Layer 10 of a small transformer language model trained on English Wikipedia (16 layers, counted from 0, width 128).
A neuron adds its activation times its output weights to the MLP's output. To switch it off is to set its activation to zero at one token and run the rest of the model.
A neuron's activation on a vector x is SiLU(gate . x) times (in . x), where the dot is the dot product.

Input weights of the MLP neurons that the questions are about. A number n stands for (n - 500) times 0.0009.
n7 gate: 430,504,512,566,451,335,479,585,715,396,359,728,754,588,559,370,442,713,579,525,563,646,693,297,460,712,459,463,401,483,516,538,790,549,819,433,584,375,340,681,575,322,492,562,478,698,533,595,559,512,354,602,412,622,340,572,561,653,243,642,516,371,508,398,509,601,344,601,325,434,472,409,558,462,398,236,376,516,658,616,464,387,543,571,608,262,290,291,359,459,563,232,450,479,458,760,358,374,376,369,589,365,467,357,484,586,629,601,584,420,463,694,673,362,376,325,542,577,314,110,379,537,298,733,799,350,332,363
n102 gate: 774,526,973,763,630,610,695,465,657,633,405,652,581,496,592,587,470,268,435,551,449,650,529,400,219,355,722,471,361,367,601,384,461,500,375,183,680,556,452,402,526,587,422,216,541,561,475,623,654,324,604,399,406,422,526,383,728,500,487,457,274,500,255,417,469,533,534,367,551,334,696,647,448,590,500,447,525,396,479,308,159,632,684,101,651,538,508,592,521,396,337,315,707,580,602,610,529,450,581,605,418,424,783,673,567,408,425,613,684,531,513,301,453,461,399,457,328,575,576,347,633,542,573,718,500,380,664,496
n139 gate: 567,796,508,314,371,601,466,682,479,654,587,703,585,570,778,608,483,905,476,715,509,372,557,620,569,356,650,286,429,427,567,718,650,588,564,483,480,415,694,621,364,113,349,525,434,496,197,627,573,546,346,525,274,612,556,556,744,214,500,303,525,585,580,392,152,451,479,364,453,585,435,545,623,628,625,532,574,334,683,356,425,413,557,491,445,513,365,307,657,575,453,537,474,319,283,593,425,305,344,316,210,475,386,384,433,426,632,535,390,254,338,458,584,504,504,394,453,307,289,436,530,521,763,630,332,504,466,394
n200 gate: 521,763,546,738,549,533,359,891,584,205,569,564,403,492,740,775,605,616,444,504,356,443,399,409,300,391,731,459,429,614,533,584,521,500,411,631,387,871,326,597,277,526,197,538,439,274,354,479,616,347,479,380,247,258,521,449,606,353,592,572,706,352,646,668,534,500,508,272,643,479,520,564,422,445,496,360,379,361,412,362,443,406,418,500,480,674,446,442,554,688,364,443,835,388,525,717,713,463,475,479,372,546,654,641,389,426,349,555,584,759,306,479,383,572,574,408,568,587,224,466,243,450,530,417,596,449,479,416
n203 gate: 365,683,231,656,572,555,504,493,576,493,398,575,678,436,471,446,556,636,560,303,672,364,490,608,483,535,435,562,534,535,448,451,292,720,740,654,487,357,401,571,497,561,727,451,521,468,673,677,467,421,551,222,630,514,507,507,466,391,486,567,544,584,592,613,507,375,372,473,469,674,523,503,513,518,449,583,574,445,500,441,449,340,475,447,328,486,590,404,524,184,479,618,331,483,647,465,439,612,556,335,305,493,469,596,736,299,398,659,721,757,542,434,597,665,622,563,546,392,514,531,644,576,599,497,442,346,514,309
n227 gate: 289,511,403,437,297,389,397,479,360,722,534,525,444,520,568,421,560,511,503,549,570,456,422,523,477,482,582,690,545,500,541,687,638,614,535,641,513,542,624,571,616,493,443,367,513,472,441,455,547,534,438,393,489,752,514,668,405,477,500,648,517,299,579,716,532,690,344,568,549,409,782,574,284,168,414,360,473,575,381,584,548,434,557,228,513,334,517,410,427,432,553,446,408,406,426,514,473,538,493,717,397,368,730,507,421,507,337,326,688,671,500,535,580,571,356,433,160,688,497,332,500,542,461,610,401,518,348,465
n246 gate: 270,546,591,458,666,353,686,406,609,263,572,622,500,319,482,607,585,496,312,528,482,558,241,394,497,556,600,510,395,404,549,507,418,382,443,546,510,677,500,509,468,644,708,447,498,274,273,374,520,528,427,556,585,396,432,550,750,406,525,319,559,465,444,503,514,760,703,664,511,673,503,642,451,493,486,694,432,428,486,482,569,573,363,695,664,538,616,462,641,356,674,653,589,437,634,454,586,603,409,472,414,660,395,564,469,511,490,704,429,552,482,577,619,553,642,422,521,562,458,722,266,741,564,562,301,504,340,556
n296 gate: 608,381,659,445,369,426,576,412,570,488,325,700,551,572,644,687,492,420,664,694,599,626,561,368,444,704,462,601,322,622,724,441,476,531,651,425,357,355,635,337,449,640,440,605,500,607,488,145,747,469,427,392,666,385,417,648,390,604,437,575,404,539,526,339,697,462,488,321,421,437,601,571,493,240,604,221,406,473,366,766,588,489,625,654,496,593,337,400,445,748,591,689,215,516,414,570,385,554,500,376,416,728,764,699,542,577,458,197,369,428,524,589,527,512,565,492,456,399,496,539,504,574,591,473,557,220,635,410
n298 gate: 357,750,426,323,549,340,588,432,553,811,508,458,591,424,475,367,653,750,658,418,616,500,600,612,425,417,492,529,553,421,500,429,479,578,642,546,401,724,684,529,724,580,458,467,520,370,664,566,453,598,431,288,400,513,299,698,375,379,533,325,706,288,481,164,542,560,459,388,508,372,488,460,693,163,694,339,544,456,359,777,689,373,419,267,638,222,726,545,537,331,429,317,304,455,628,443,585,427,492,321,525,492,553,269,427,462,620,366,591,428,757,615,512,687,526,372,700,705,410,174,409,492,500,305,457,521,508,438
n7 in: 465,449,669,739,435,269,382,464,342,593,575,563,504,263,544,561,380,440,526,358,422,549,665,354,589,446,652,492,404,555,454,679,571,699,700,570,306,309,602,448,539,484,516,612,619,370,377,616,596,569,363,550,574,606,669,678,813,588,368,617,367,543,416,466,305,748,615,500,519,345,385,422,598,395,534,261,463,413,418,628,368,707,691,641,482,488,311,412,272,666,469,743,355,662,290,627,519,413,450,473,445,531,400,469,409,412,500,575,310,561,158,608,596,633,376,516,539,556,600,492,593,554,547,347,274,399,622,666
n102 in: 633,591,578,534,511,407,477,224,522,797,474,595,553,645,657,482,583,450,393,277,640,504,453,384,486,605,423,522,278,372,533,658,527,356,652,425,590,534,462,580,714,642,412,437,351,386,478,407,264,400,599,459,572,318,473,538,515,227,339,553,404,647,645,731,423,660,593,587,455,530,371,511,602,466,456,439,637,386,429,414,445,405,535,424,503,389,519,448,418,401,356,543,455,853,601,377,599,434,541,559,405,648,288,667,401,481,420,588,471,376,500,221,690,462,461,740,534,225,690,579,383,374,451,500,449,745,473,440
n139 in: 400,739,473,554,527,581,622,599,604,266,647,437,500,523,389,595,535,715,611,538,379,489,478,504,404,508,473,255,500,871,561,730,437,691,571,438,563,403,465,455,356,821,670,670,404,370,612,546,445,271,553,630,578,370,445,618,330,445,446,301,375,414,273,496,456,90,600,602,621,748,585,452,580,520,470,570,612,326,469,283,383,380,401,523,576,381,596,611,535,371,574,451,433,596,620,589,489,553,431,542,496,527,411,327,295,548,443,579,563,614,395,281,542,484,340,438,363,284,481,322,621,857,508,473,395,492,535,523
n200 in: 438,684,411,527,531,377,543,373,535,523,379,393,586,398,492,276,430,321,441,481,649,492,568,372,537,519,672,581,688,453,745,449,347,496,374,637,362,321,449,431,570,238,322,434,402,563,431,597,274,511,485,458,555,799,437,579,583,500,419,449,481,652,507,363,663,681,573,338,582,395,403,787,413,708,527,548,609,720,773,593,523,776,520,414,583,458,581,845,426,356,790,500,461,419,434,581,443,401,794,515,619,439,604,453,306,532,440,464,351,318,558,546,535,363,432,496,767,524,512,418,590,635,551,229,415,496,563,593
n203 in: 626,500,583,267,474,420,632,609,673,621,500,602,570,390,421,595,624,706,557,487,426,523,545,472,589,433,582,540,583,625,480,507,348,404,646,591,362,443,449,444,694,661,395,533,570,636,457,347,439,714,559,609,493,564,476,490,354,452,497,382,533,352,472,474,428,357,550,581,359,477,625,689,300,544,323,513,445,601,420,580,595,603,658,278,547,434,477,510,317,640,260,561,436,566,460,596,549,569,457,652,541,566,463,374,526,459,464,588,484,654,453,610,696,527,334,406,334,524,537,497,876,639,453,372,381,722,564,510
n227 in: 715,507,575,507,653,317,489,563,583,402,482,463,493,539,441,331,464,507,638,525,576,528,318,612,597,399,472,514,507,689,699,308,599,439,588,594,483,612,460,365,478,600,721,374,618,562,690,460,696,400,422,343,427,581,386,603,542,479,738,300,447,442,510,571,348,398,393,693,286,587,517,687,341,562,436,438,416,535,591,594,394,571,311,500,621,582,525,454,853,430,595,375,533,235,504,410,458,405,493,571,570,539,457,181,330,582,549,555,604,493,612,263,486,300,537,641,650,478,669,518,333,457,537,564,711,522,591,630
n246 in: 472,587,287,443,553,649,606,419,479,525,266,518,547,371,298,626,593,434,572,564,504,423,531,365,363,615,391,436,518,565,373,421,446,394,522,392,452,363,471,478,453,511,693,618,531,281,575,260,291,698,679,532,702,522,584,632,531,398,479,475,556,406,419,482,507,538,610,531,594,514,356,345,443,471,518,568,548,560,496,539,182,446,548,504,697,454,646,475,625,486,583,680,522,610,529,657,581,381,507,397,485,713,397,609,542,470,517,453,80,332,558,464,414,569,341,450,326,541,786,360,471,727,682,581,275,475,460,600
n296 in: 540,445,482,507,411,590,371,649,467,544,479,407,500,454,496,550,646,496,556,735,665,411,437,404,361,657,564,651,345,386,601,504,566,547,677,280,616,591,201,445,456,388,355,409,551,644,330,496,611,547,504,640,515,574,485,396,518,410,591,577,604,566,407,496,724,352,388,659,672,467,744,713,473,493,507,670,374,536,737,274,667,476,661,390,497,806,471,256,380,493,441,609,522,518,631,630,578,575,540,328,418,655,572,714,586,245,539,404,399,523,482,605,409,434,538,460,459,429,525,307,482,532,459,522,572,236,651,246
n298 in: 398,493,293,504,583,591,604,538,493,493,407,504,559,511,511,478,452,594,321,660,415,303,464,434,546,313,608,525,326,445,250,637,548,605,392,614,691,592,537,741,515,305,410,756,348,649,416,511,511,482,579,590,507,496,574,421,371,469,482,718,471,596,573,683,556,457,351,554,430,449,630,630,243,437,507,514,564,604,504,474,285,428,508,126,476,547,427,543,665,418,596,362,437,343,640,661,514,374,229,529,597,442,412,437,622,545,529,269,370,544,544,540,467,589,337,419,441,504,387,566,633,256,373,308,427,777,478,397

Output weights of the MLP neurons that the questions are about. A number n stands for (n - 500) times 0.00073.
n7: 315,582,814,332,767,587,492,349,476,431,562,475,657,259,397,745,578,399,551,672,353,667,711,196,604,496,447,514,504,508,574,708,835,601,839,480,454,335,557,367,525,487,660,553,146,427,672,617,387,438,509,430,450,401,364,715,353,577,634,469,484,668,466,522,599,676,671,572,591,232,316,432,445,470,591,663,466,390,570,593,647,747,299,626,609,571,682,555,105,500,255,272,365,456,382,523,474,405,595,483,627,727,411,378,627,395,568,392,461,332,271,584,593,207,298,178,594,504,713,397,413,442,674,513,363,451,716,223
n102: 500,420,312,395,432,398,496,432,599,315,412,465,620,539,544,285,464,449,571,418,621,318,574,773,420,602,467,529,286,511,528,569,595,377,589,643,599,421,329,629,511,227,54,471,870,466,562,644,567,393,521,525,732,366,356,229,508,226,290,489,627,536,848,584,435,316,650,554,520,571,413,409,347,468,361,670,817,525,360,457,744,336,747,655,359,455,491,385,232,463,700,541,750,511,687,479,684,272,456,476,458,742,543,644,276,571,618,625,486,357,463,508,335,542,451,411,439,352,465,520,428,603,343,597,365,545,421,587
n139: 349,474,407,743,457,633,616,431,619,421,466,398,374,495,461,572,422,702,500,434,292,550,458,333,973,216,801,586,642,496,622,534,547,459,184,440,369,471,456,527,463,531,472,642,692,468,610,93,686,383,590,488,790,396,226,63,576,370,379,682,655,535,687,421,504,536,557,649,548,804,483,358,483,603,550,685,626,459,520,708,612,268,610,487,505,496,430,408,473,617,697,181,445,597,474,407,464,326,579,775,620,360,402,481,500,651,264,595,628,568,527,500,745,446,390,357,451,424,500,569,400,670,486,605,308,268,559,822
n200: 340,648,293,376,617,398,798,687,647,366,584,417,552,305,584,550,395,445,199,722,583,321,500,575,424,460,603,239,485,377,714,582,804,319,477,437,678,399,234,680,588,350,474,553,127,534,320,786,390,562,566,558,457,323,425,368,833,480,556,320,375,432,427,532,411,610,420,399,395,671,636,468,500,528,636,755,464,521,725,346,383,330,663,328,322,458,426,526,542,599,403,361,425,766,676,401,484,427,524,484,458,347,623,702,722,333,559,555,432,724,479,409,326,492,439,441,531,717,360,480,589,739,688,435,504,587,492,715
n203: 620,308,411,686,541,532,183,516,434,591,525,519,528,602,410,195,462,468,653,542,367,661,598,567,702,617,496,342,579,299,534,277,590,475,456,552,289,508,277,401,377,435,440,419,643,440,334,551,720,492,379,452,409,539,482,421,340,541,391,594,560,515,372,511,663,638,641,414,470,344,388,504,842,414,387,348,500,440,795,533,527,415,561,302,490,793,312,452,625,372,682,491,441,563,627,347,685,337,629,706,600,382,595,401,385,582,637,350,486,281,647,399,273,786,485,515,468,452,489,481,174,606,460,603,613,473,465,575
n227: 408,414,362,504,523,574,866,496,571,535,616,500,810,458,547,330,500,475,384,356,492,610,390,758,439,575,544,733,539,322,320,621,555,442,508,658,420,483,508,782,280,441,554,484,418,537,553,280,523,205,468,627,617,578,486,527,544,710,416,678,628,547,588,696,421,647,388,317,774,196,566,353,371,542,508,662,727,811,505,339,512,344,425,306,337,625,622,329,419,510,556,644,229,489,373,675,772,547,445,647,619,561,595,517,488,445,535,492,497,665,388,492,551,590,413,481,463,573,296,395,673,312,521,575,323,544,406,755
n246: 354,448,598,423,647,770,418,546,394,720,623,375,474,838,702,463,655,424,557,293,477,623,586,553,508,558,585,550,507,561,564,477,504,470,261,401,444,522,597,457,447,480,746,573,282,403,794,621,22,529,767,450,473,442,625,409,212,575,449,728,407,440,680,508,550,463,268,438,460,257,575,524,500,347,619,466,709,263,714,586,607,341,734,523,485,533,358,517,406,419,519,436,200,511,330,726,622,536,544,599,530,329,543,721,320,290,577,575,518,336,317,394,567,401,439,581,643,519,438,536,596,357,610,464,711,664,720,555
n296: 687,397,705,363,524,551,421,395,493,704,680,363,568,329,753,673,540,791,528,614,457,450,647,421,504,522,569,375,565,462,368,554,333,437,430,427,423,146,670,249,523,616,847,370,55,247,516,504,325,479,332,375,404,429,448,373,372,603,547,468,571,218,428,492,263,296,566,284,647,527,500,622,505,303,366,558,482,470,514,438,636,758,778,411,606,307,763,436,529,641,469,692,286,537,342,394,675,628,404,267,508,477,486,617,473,627,640,512,657,300,423,631,470,351,460,415,568,621,612,743,440,531,623,504,373,451,720,409
n298: 615,552,409,495,476,649,281,641,504,403,473,587,509,552,496,462,589,735,706,619,441,551,426,438,339,625,516,517,485,496,565,543,300,425,265,441,674,522,508,810,785,508,732,348,806,299,543,400,481,571,317,515,711,407,650,311,717,452,699,550,258,263,181,601,337,348,531,370,500,631,440,352,972,396,628,318,500,290,476,583,592,445,716,476,459,604,456,607,384,520,586,481,583,586,471,431,393,548,103,304,707,323,282,500,532,420,555,391,554,491,533,504,515,562,570,660,489,823,461,319,617,333,560,593,721,434,727,436

Each question names a token from some text and the token that comes next. It shows the vector x that enters the MLP there. A number n stands for (n - 500) times 0.0054.

Then comes g, the gradient of the next token's log-probability with respect to the MLP's output, scaled to length 1. A neuron's effect is roughly proportional to its activation times (output weights . g). A number n stands for (n - 500) times 0.00075.

" well", then "."
x: 656,523,415,671,579,531,715,443,450,547,662,556,490,548,633,471,452,461,558,341,529,358,556,549,560,518,579,613,447,298,555,566,714,451,454,511,601,561,440,429,643,550,457,354,503,443,623,444,503,449,377,651,572,533,629,597,432,696,352,361,381,846,382,489,478,552,630,577,327,457,469,498,490,519,523,453,600,512,499,421,305,566,642,475,367,512,558,468,661,626,463,443,327,562,408,465,612,512,636,468,524,606,600,558,612,531,432,488,654,411,509,656,556,519,482,447,422,479,488,591,579,419,622,573,451,489,482,528
g: 182,361,640,676,301,564,554,259,336,534,549,439,362,349,472,494,521,580,480,469,599,560,447,366,589,467,570,577,411,532,411,413,527,522,307,493,649,660,715,499,515,448,484,453,523,387,529,423,374,342,592,532,631,544,462,220,428,353,361,376,509,513,769,442,473,359,577,474,576,749,471,498,506,853,464,516,398,500,586,578,586,645,562,548,529,402,727,453,617,463,472,424,741,380,510,401,435,487,610,481,469,495,465,419,381,519,408,473,417,424,615,604,640,480,648,640,496,163,401,689,454,776,386,422,368,567,361,482
Which neuron, switched off, lowers the next token's probability most? n102

"R", then " East"
x: 612,629,588,567,539,508,603,495,490,526,486,439,515,349,513,577,472,456,466,450,536,306,450,476,672,270,528,471,516,497,503,520,423,461,473,648,436,370,569,530,707,576,563,495,503,402,536,457,564,600,425,341,485,556,445,549,357,464,543,611,523,512,426,487,556,560,544,428,472,542,509,459,417,609,427,468,515,718,428,583,411,535,610,387,438,285,429,504,492,504,441,775,593,609,401,441,336,690,574,435,285,536,513,465,423,289,399,494,364,396,594,311,441,509,484,637,342,619,611,432,795,474,430,452,476,551,548,457
g: 317,841,433,475,870,489,585,499,566,595,539,501,615,690,574,471,531,528,330,609,404,468,357,520,514,493,639,406,415,594,494,606,677,582,578,199,587,389,355,305,620,399,416,554,513,619,511,394,471,625,338,590,457,544,515,366,637,641,426,582,553,399,610,624,607,502,578,391,613,575,593,750,734,241,360,385,545,446,626,379,396,399,430,512,585,493,499,279,491,559,566,636,503,565,533,459,541,561,644,474,630,407,525,518,334,575,469,731,466,561,618,361,301,562,516,460,371,592,554,426,621,410,319,711,507,703,625,541
Which neuron, switched off, lowers the next token's probability most? n203

"|", then " "
x: 567,567,424,625,414,546,532,422,500,465,525,548,585,531,552,578,572,540,394,371,620,345,485,608,450,545,507,534,493,550,558,579,568,585,494,460,570,536,535,503,441,546,547,495,505,555,512,598,555,397,504,529,477,464,566,517,479,576,462,551,438,551,528,520,445,471,432,510,667,538,370,423,524,482,491,485,514,570,534,498,561,312,475,468,575,476,587,445,506,547,373,718,389,422,455,596,491,486,510,483,389,512,509,496,476,495,450,449,555,508,401,625,535,458,395,424,457,594,479,507,545,560,609,532,485,470,464,467
g: 713,556,526,339,501,452,542,488,521,635,529,712,470,425,446,469,523,509,247,587,585,649,521,585,314,552,267,431,404,458,498,348,389,613,329,496,605,435,537,325,384,723,546,370,641,347,619,857,545,454,584,649,273,537,537,486,614,443,545,341,179,714,606,503,331,346,580,468,576,507,510,441,384,497,423,658,510,494,544,440,458,467,634,625,648,544,664,591,706,536,349,520,423,263,274,565,501,629,535,316,345,673,500,521,624,571,546,646,525,447,461,649,592,674,419,500,711,404,533,494,565,480,429,591,566,565,644,497
Which neuron, switched off, raises the next token's probability most? n139

"ree", then "T"
x: 536,502,523,253,448,514,476,474,384,621,514,522,422,605,462,435,457,358,451,473,492,635,409,518,562,463,441,633,548,676,481,485,672,488,473,527,500,570,666,423,514,684,464,393,503,449,586,178,269,573,417,536,597,397,534,688,416,486,588,401,488,567,456,474,542,533,461,509,549,493,481,486,605,425,490,480,454,494,549,564,523,480,516,637,467,622,486,628,482,485,600,672,389,609,550,471,326,476,596,572,571,446,356,310,464,188,496,489,368,370,534,453,577,662,450,564,498,390,603,644,501,448,605,431,541,398,499,712
g: 620,505,430,432,718,418,537,655,501,497,311,552,541,401,407,510,428,439,478,359,414,531,399,429,603,463,291,627,607,586,637,508,281,548,591,600,656,628,528,766,375,351,696,448,348,530,711,481,619,509,466,294,225,632,385,596,488,518,465,739,473,444,471,382,268,453,479,645,590,369,240,423,328,662,530,493,582,554,532,562,403,534,446,413,337,350,552,701,508,401,531,671,740,504,407,314,517,681,664,537,455,330,417,431,507,471,360,436,565,571,690,462,541,635,463,584,507,690,449,349,338,391,466,386,714,468,581,484
Which neuron, switched off, lowers the next token's probability most? n296

"ou", then "f"
x: 417,531,533,600,370,664,404,556,449,425,584,457,539,598,618,446,580,490,389,570,453,410,525,598,481,518,518,512,419,462,418,593,618,516,380,534,649,382,242,568,438,479,453,304,503,471,184,263,461,504,438,594,553,540,511,554,630,483,432,631,667,517,410,513,466,304,502,494,462,455,438,539,360,558,494,393,583,576,544,421,302,538,783,550,477,697,432,449,451,505,525,571,591,446,368,463,376,573,588,472,672,541,404,514,526,315,624,613,286,414,528,498,630,649,510,543,482,283,498,578,689,442,516,546,329,339,498,525
g: 409,465,539,665,475,549,580,688,418,790,621,227,482,486,487,694,431,562,390,485,511,664,414,514,355,625,417,617,484,498,482,476,493,413,386,385,504,634,704,485,460,550,501,477,555,452,384,488,264,535,502,608,547,656,718,709,418,640,605,362,373,617,351,316,377,613,638,640,585,558,362,538,515,540,481,502,652,458,590,442,363,450,553,531,509,429,518,534,539,511,722,504,377,562,647,434,319,369,373,409,734,254,469,701,493,629,455,482,341,406,687,622,280,359,599,524,329,643,318,403,479,271,566,648,605,688,353,531
Which neuron, switched off, lowers the next token's probability most? n139

"y", then "ase"
x: 478,688,572,686,562,575,359,499,364,531,512,486,440,624,472,513,343,523,464,557,373,165,382,568,508,388,508,515,507,479,347,228,730,566,586,476,551,496,263,528,577,632,489,612,503,532,432,525,395,581,487,700,523,554,393,472,497,434,422,627,587,530,514,551,384,422,635,495,540,456,459,517,363,486,359,546,517,523,651,396,632,541,433,580,452,496,390,512,515,353,508,373,704,493,254,452,593,564,469,567,667,516,531,353,287,538,486,517,408,443,582,594,466,432,550,382,508,550,459,323,546,527,524,536,419,301,296,388
g: 491,302,671,603,613,376,550,498,297,515,519,608,428,519,484,448,680,475,459,605,389,613,802,767,557,489,691,680,449,546,430,543,583,435,506,374,639,423,479,380,539,498,462,536,532,634,421,597,520,675,414,544,639,354,776,693,394,216,443,571,420,578,566,375,461,557,374,619,771,334,575,461,517,404,685,510,673,496,515,494,645,726,573,595,500,607,406,539,254,515,439,400,617,539,528,555,621,348,532,578,348,318,447,493,585,396,394,745,514,511,494,371,646,302,386,471,358,374,603,472,512,516,537,407,711,389,546,692
Which neuron, switched off, raises the next token's probability most? n7

" also", then " has"
x: 517,477,355,346,553,540,290,428,532,573,471,616,515,521,635,593,654,480,548,299,654,365,475,675,521,538,408,593,447,381,409,525,551,496,540,595,526,469,471,428,681,463,521,645,504,525,532,530,415,509,568,547,459,551,484,411,591,811,495,586,419,520,561,447,453,524,596,446,408,453,431,472,446,399,566,490,582,495,560,597,446,593,583,395,392,430,565,396,453,510,493,503,388,515,360,621,464,512,469,409,603,496,468,508,615,546,431,494,634,521,346,521,657,498,492,566,427,686,527,494,572,511,617,475,514,460,442,519
g: 688,489,274,271,605,630,527,390,595,403,596,605,721,605,367,436,764,506,685,649,467,291,607,525,379,592,351,565,411,746,347,498,592,663,303,422,472,350,739,495,713,562,535,646,630,598,482,416,532,342,509,346,292,593,472,738,573,316,501,562,400,505,371,597,585,677,577,597,549,430,385,542,394,477,546,487,347,621,633,458,357,614,517,659,660,424,582,471,382,377,551,540,565,507,540,447,393,506,436,441,514,637,542,647,375,128,469,553,440,476,569,515,528,522,324,589,556,600,430,353,495,448,320,475,574,400,525,464
Which neuron, switched off, lowers the next token's probability most? n7

" T", then "ob"
x: 471,496,576,467,504,592,615,473,454,554,486,446,500,463,387,512,515,429,421,558,343,278,349,452,460,492,593,560,590,502,526,543,569,585,645,500,626,574,546,601,410,492,535,560,504,487,494,521,544,504,592,491,445,494,465,579,518,699,534,504,494,546,409,448,526,532,593,522,402,478,578,601,193,473,454,499,474,517,571,494,586,546,525,633,491,661,357,570,406,648,356,529,496,515,400,377,551,488,473,558,593,569,467,456,298,394,323,383,504,595,513,448,441,489,491,473,488,289,483,542,452,446,295,413,448,540,581,456
g: 478,420,464,407,389,651,580,406,249,468,715,528,427,357,298,582,511,292,661,259,436,434,708,611,422,475,252,418,477,267,369,543,527,469,421,307,486,417,463,552,482,544,507,460,380,553,309,618,399,681,279,629,475,577,403,437,461,684,572,504,488,467,588,301,394,498,618,571,328,517,721,583,525,594,482,660,486,501,682,470,563,638,388,486,381,383,547,548,704,575,499,593,536,497,748,612,508,398,415,596,489,801,456,426,405,523,631,485,246,402,575,560,607,677,462,540,489,649,587,608,542,711,482,535,405,323,316,614
Which neuron, switched off, lowers the next token's probability most? n298

"mar", then "iz"
x: 485,503,672,504,456,499,977,424,383,575,568,499,588,463,581,582,584,285,615,564,507,567,413,590,573,558,372,562,475,500,610,651,442,690,506,488,550,544,731,471,413,409,432,656,503,454,530,475,389,412,316,645,477,298,613,513,518,537,654,461,490,551,401,675,573,526,650,332,508,533,500,454,517,523,507,496,542,547,675,427,450,513,581,562,580,417,436,548,510,444,381,558,336,458,466,388,423,556,531,439,579,545,407,557,548,335,565,437,427,312,459,627,523,510,573,558,429,348,416,557,548,463,662,347,623,423,341,609
g: 345,290,706,350,523,369,602,279,535,378,666,434,402,527,455,483,498,498,541,503,681,634,630,500,673,361,588,311,297,453,609,542,533,528,604,613,455,555,312,367,285,466,676,648,474,317,384,531,409,711,605,519,157,498,246,471,423,565,598,626,419,335,635,604,412,489,353,582,439,580,632,645,345,394,395,548,419,555,471,281,449,627,666,523,470,507,412,476,556,360,607,435,429,434,356,518,608,447,506,620,492,556,567,586,428,355,461,523,370,622,803,459,434,570,421,544,357,425,548,492,462,693,417,450,432,214,436,606
Which neuron, switched off, raises the next token's probability most? n296

" Del", then "ux"
x: 427,574,442,630,530,545,424,494,428,485,527,528,619,410,588,570,426,300,551,561,392,648,553,565,486,494,430,514,506,553,491,413,382,318,347,618,519,422,599,575,420,535,568,678,504,499,593,552,387,580,541,436,629,588,489,585,592,598,528,474,394,512,535,452,536,617,502,471,458,549,460,333,453,545,575,518,662,581,484,540,583,540,547,627,498,468,553,557,326,497,725,461,364,516,522,586,257,454,421,460,570,750,577,412,481,578,532,569,411,474,428,490,651,703,522,380,383,555,419,592,680,563,298,525,535,475,266,630
g: 534,359,669,658,571,499,421,508,527,528,469,537,487,448,692,618,538,525,621,521,551,564,492,592,673,515,272,439,699,497,561,627,329,291,301,429,388,529,626,394,543,800,789,372,554,798,483,596,585,483,420,480,545,528,468,521,510,354,416,352,504,290,416,434,540,625,428,583,604,493,487,637,533,621,548,542,375,605,489,406,411,485,213,686,495,489,486,498,495,489,464,433,522,518,247,529,470,510,618,552,202,602,355,344,525,466,587,179,491,601,346,635,349,544,338,438,482,641,341,386,501,366,491,518,400,485,686,756
Which neuron, switched off, raises the next token's probability most? n102

"ers", then "ie"
x: 517,626,624,700,529,509,374,513,418,547,466,320,487,482,639,550,421,439,502,305,355,481,349,378,374,366,558,417,484,645,735,368,598,435,377,488,598,393,490,466,360,533,450,545,503,610,557,356,371,544,527,557,506,601,421,401,590,613,459,555,687,559,431,662,521,660,321,432,499,408,497,522,445,419,492,459,534,496,574,497,517,526,577,292,408,544,594,553,420,458,596,512,694,385,635,515,476,622,470,409,194,521,569,427,584,298,525,404,376,416,408,375,508,475,500,535,376,355,448,528,563,479,449,573,420,439,355,360
g: 619,688,379,645,571,430,667,420,623,482,414,498,855,435,511,644,484,409,688,560,424,651,385,538,374,706,356,615,561,274,425,575,623,565,356,486,640,464,638,651,748,521,548,645,495,488,466,670,564,478,590,473,584,662,678,377,447,467,482,519,393,299,406,543,442,494,590,418,369,487,433,396,659,462,355,547,487,463,672,594,421,691,502,513,472,313,291,526,496,561,496,662,450,589,586,610,463,529,700,354,683,540,508,558,560,345,725,680,496,484,858,564,356,549,608,386,516,555,473,542,594,656,347,603,359,620,355,457
Which neuron, switched off, lowers the next token's probability most? n200

"ic", then " Arts"
x: 600,560,493,408,578,469,537,229,462,513,455,579,448,495,361,523,417,378,590,333,397,616,373,513,542,564,458,703,435,579,514,324,475,362,499,567,564,586,602,475,435,471,477,507,504,583,498,576,369,470,418,515,511,572,464,466,309,602,347,505,450,475,403,524,512,517,398,382,635,495,558,362,658,355,483,636,440,432,488,567,704,506,373,427,596,440,370,586,582,456,661,361,508,497,553,565,515,335,659,423,707,559,478,326,467,734,536,369,463,443,474,611,470,301,559,594,471,571,530,492,609,495,655,458,433,429,425,551
g: 535,641,338,522,673,637,616,585,763,342,354,360,668,670,623,369,453,549,326,548,302,527,555,355,683,450,440,587,527,228,480,589,702,409,606,440,606,596,455,573,438,494,464,585,596,623,562,368,671,443,635,392,404,443,351,494,567,537,432,545,528,420,526,459,722,589,579,611,830,516,365,366,618,457,410,513,539,609,388,428,519,506,477,391,471,396,472,613,593,570,722,346,491,592,524,562,602,434,689,621,342,529,629,665,612,545,515,571,585,504,194,665,356,586,502,463,284,271,416,577,379,644,410,603,520,449,562,691
Which neuron, switched off, lowers the next token's probability most? n296

" T", then "ou"
x: 251,454,543,420,579,535,390,318,493,700,395,507,526,449,398,474,550,465,525,601,491,477,403,409,476,414,520,647,629,460,382,427,500,570,583,594,647,530,611,601,513,439,550,506,504,432,520,475,485,559,521,375,484,501,372,544,398,561,466,557,406,617,425,430,569,556,549,484,452,455,594,420,208,405,437,528,486,588,486,542,554,548,512,516,505,482,513,507,481,558,440,447,495,550,449,522,536,488,478,542,610,558,463,474,340,514,351,438,484,590,453,435,487,452,520,407,422,482,406,561,529,448,256,472,345,524,441,492
g: 591,445,527,576,677,450,397,566,497,657,652,495,540,253,377,607,512,472,333,591,499,593,563,570,551,486,572,228,371,390,608,445,749,708,681,475,153,530,470,537,545,270,661,368,558,399,464,499,375,324,721,649,392,482,603,500,377,465,447,426,516,530,532,645,623,612,587,710,503,420,418,598,594,369,301,499,548,618,651,582,345,523,370,487,551,526,450,480,627,623,319,473,461,559,525,512,474,657,324,653,381,734,551,466,466,477,349,519,461,437,446,687,448,551,413,437,187,604,456,558,344,727,480,643,596,464,470,699
Which neuron, switched off, raises the next token's probability most? n298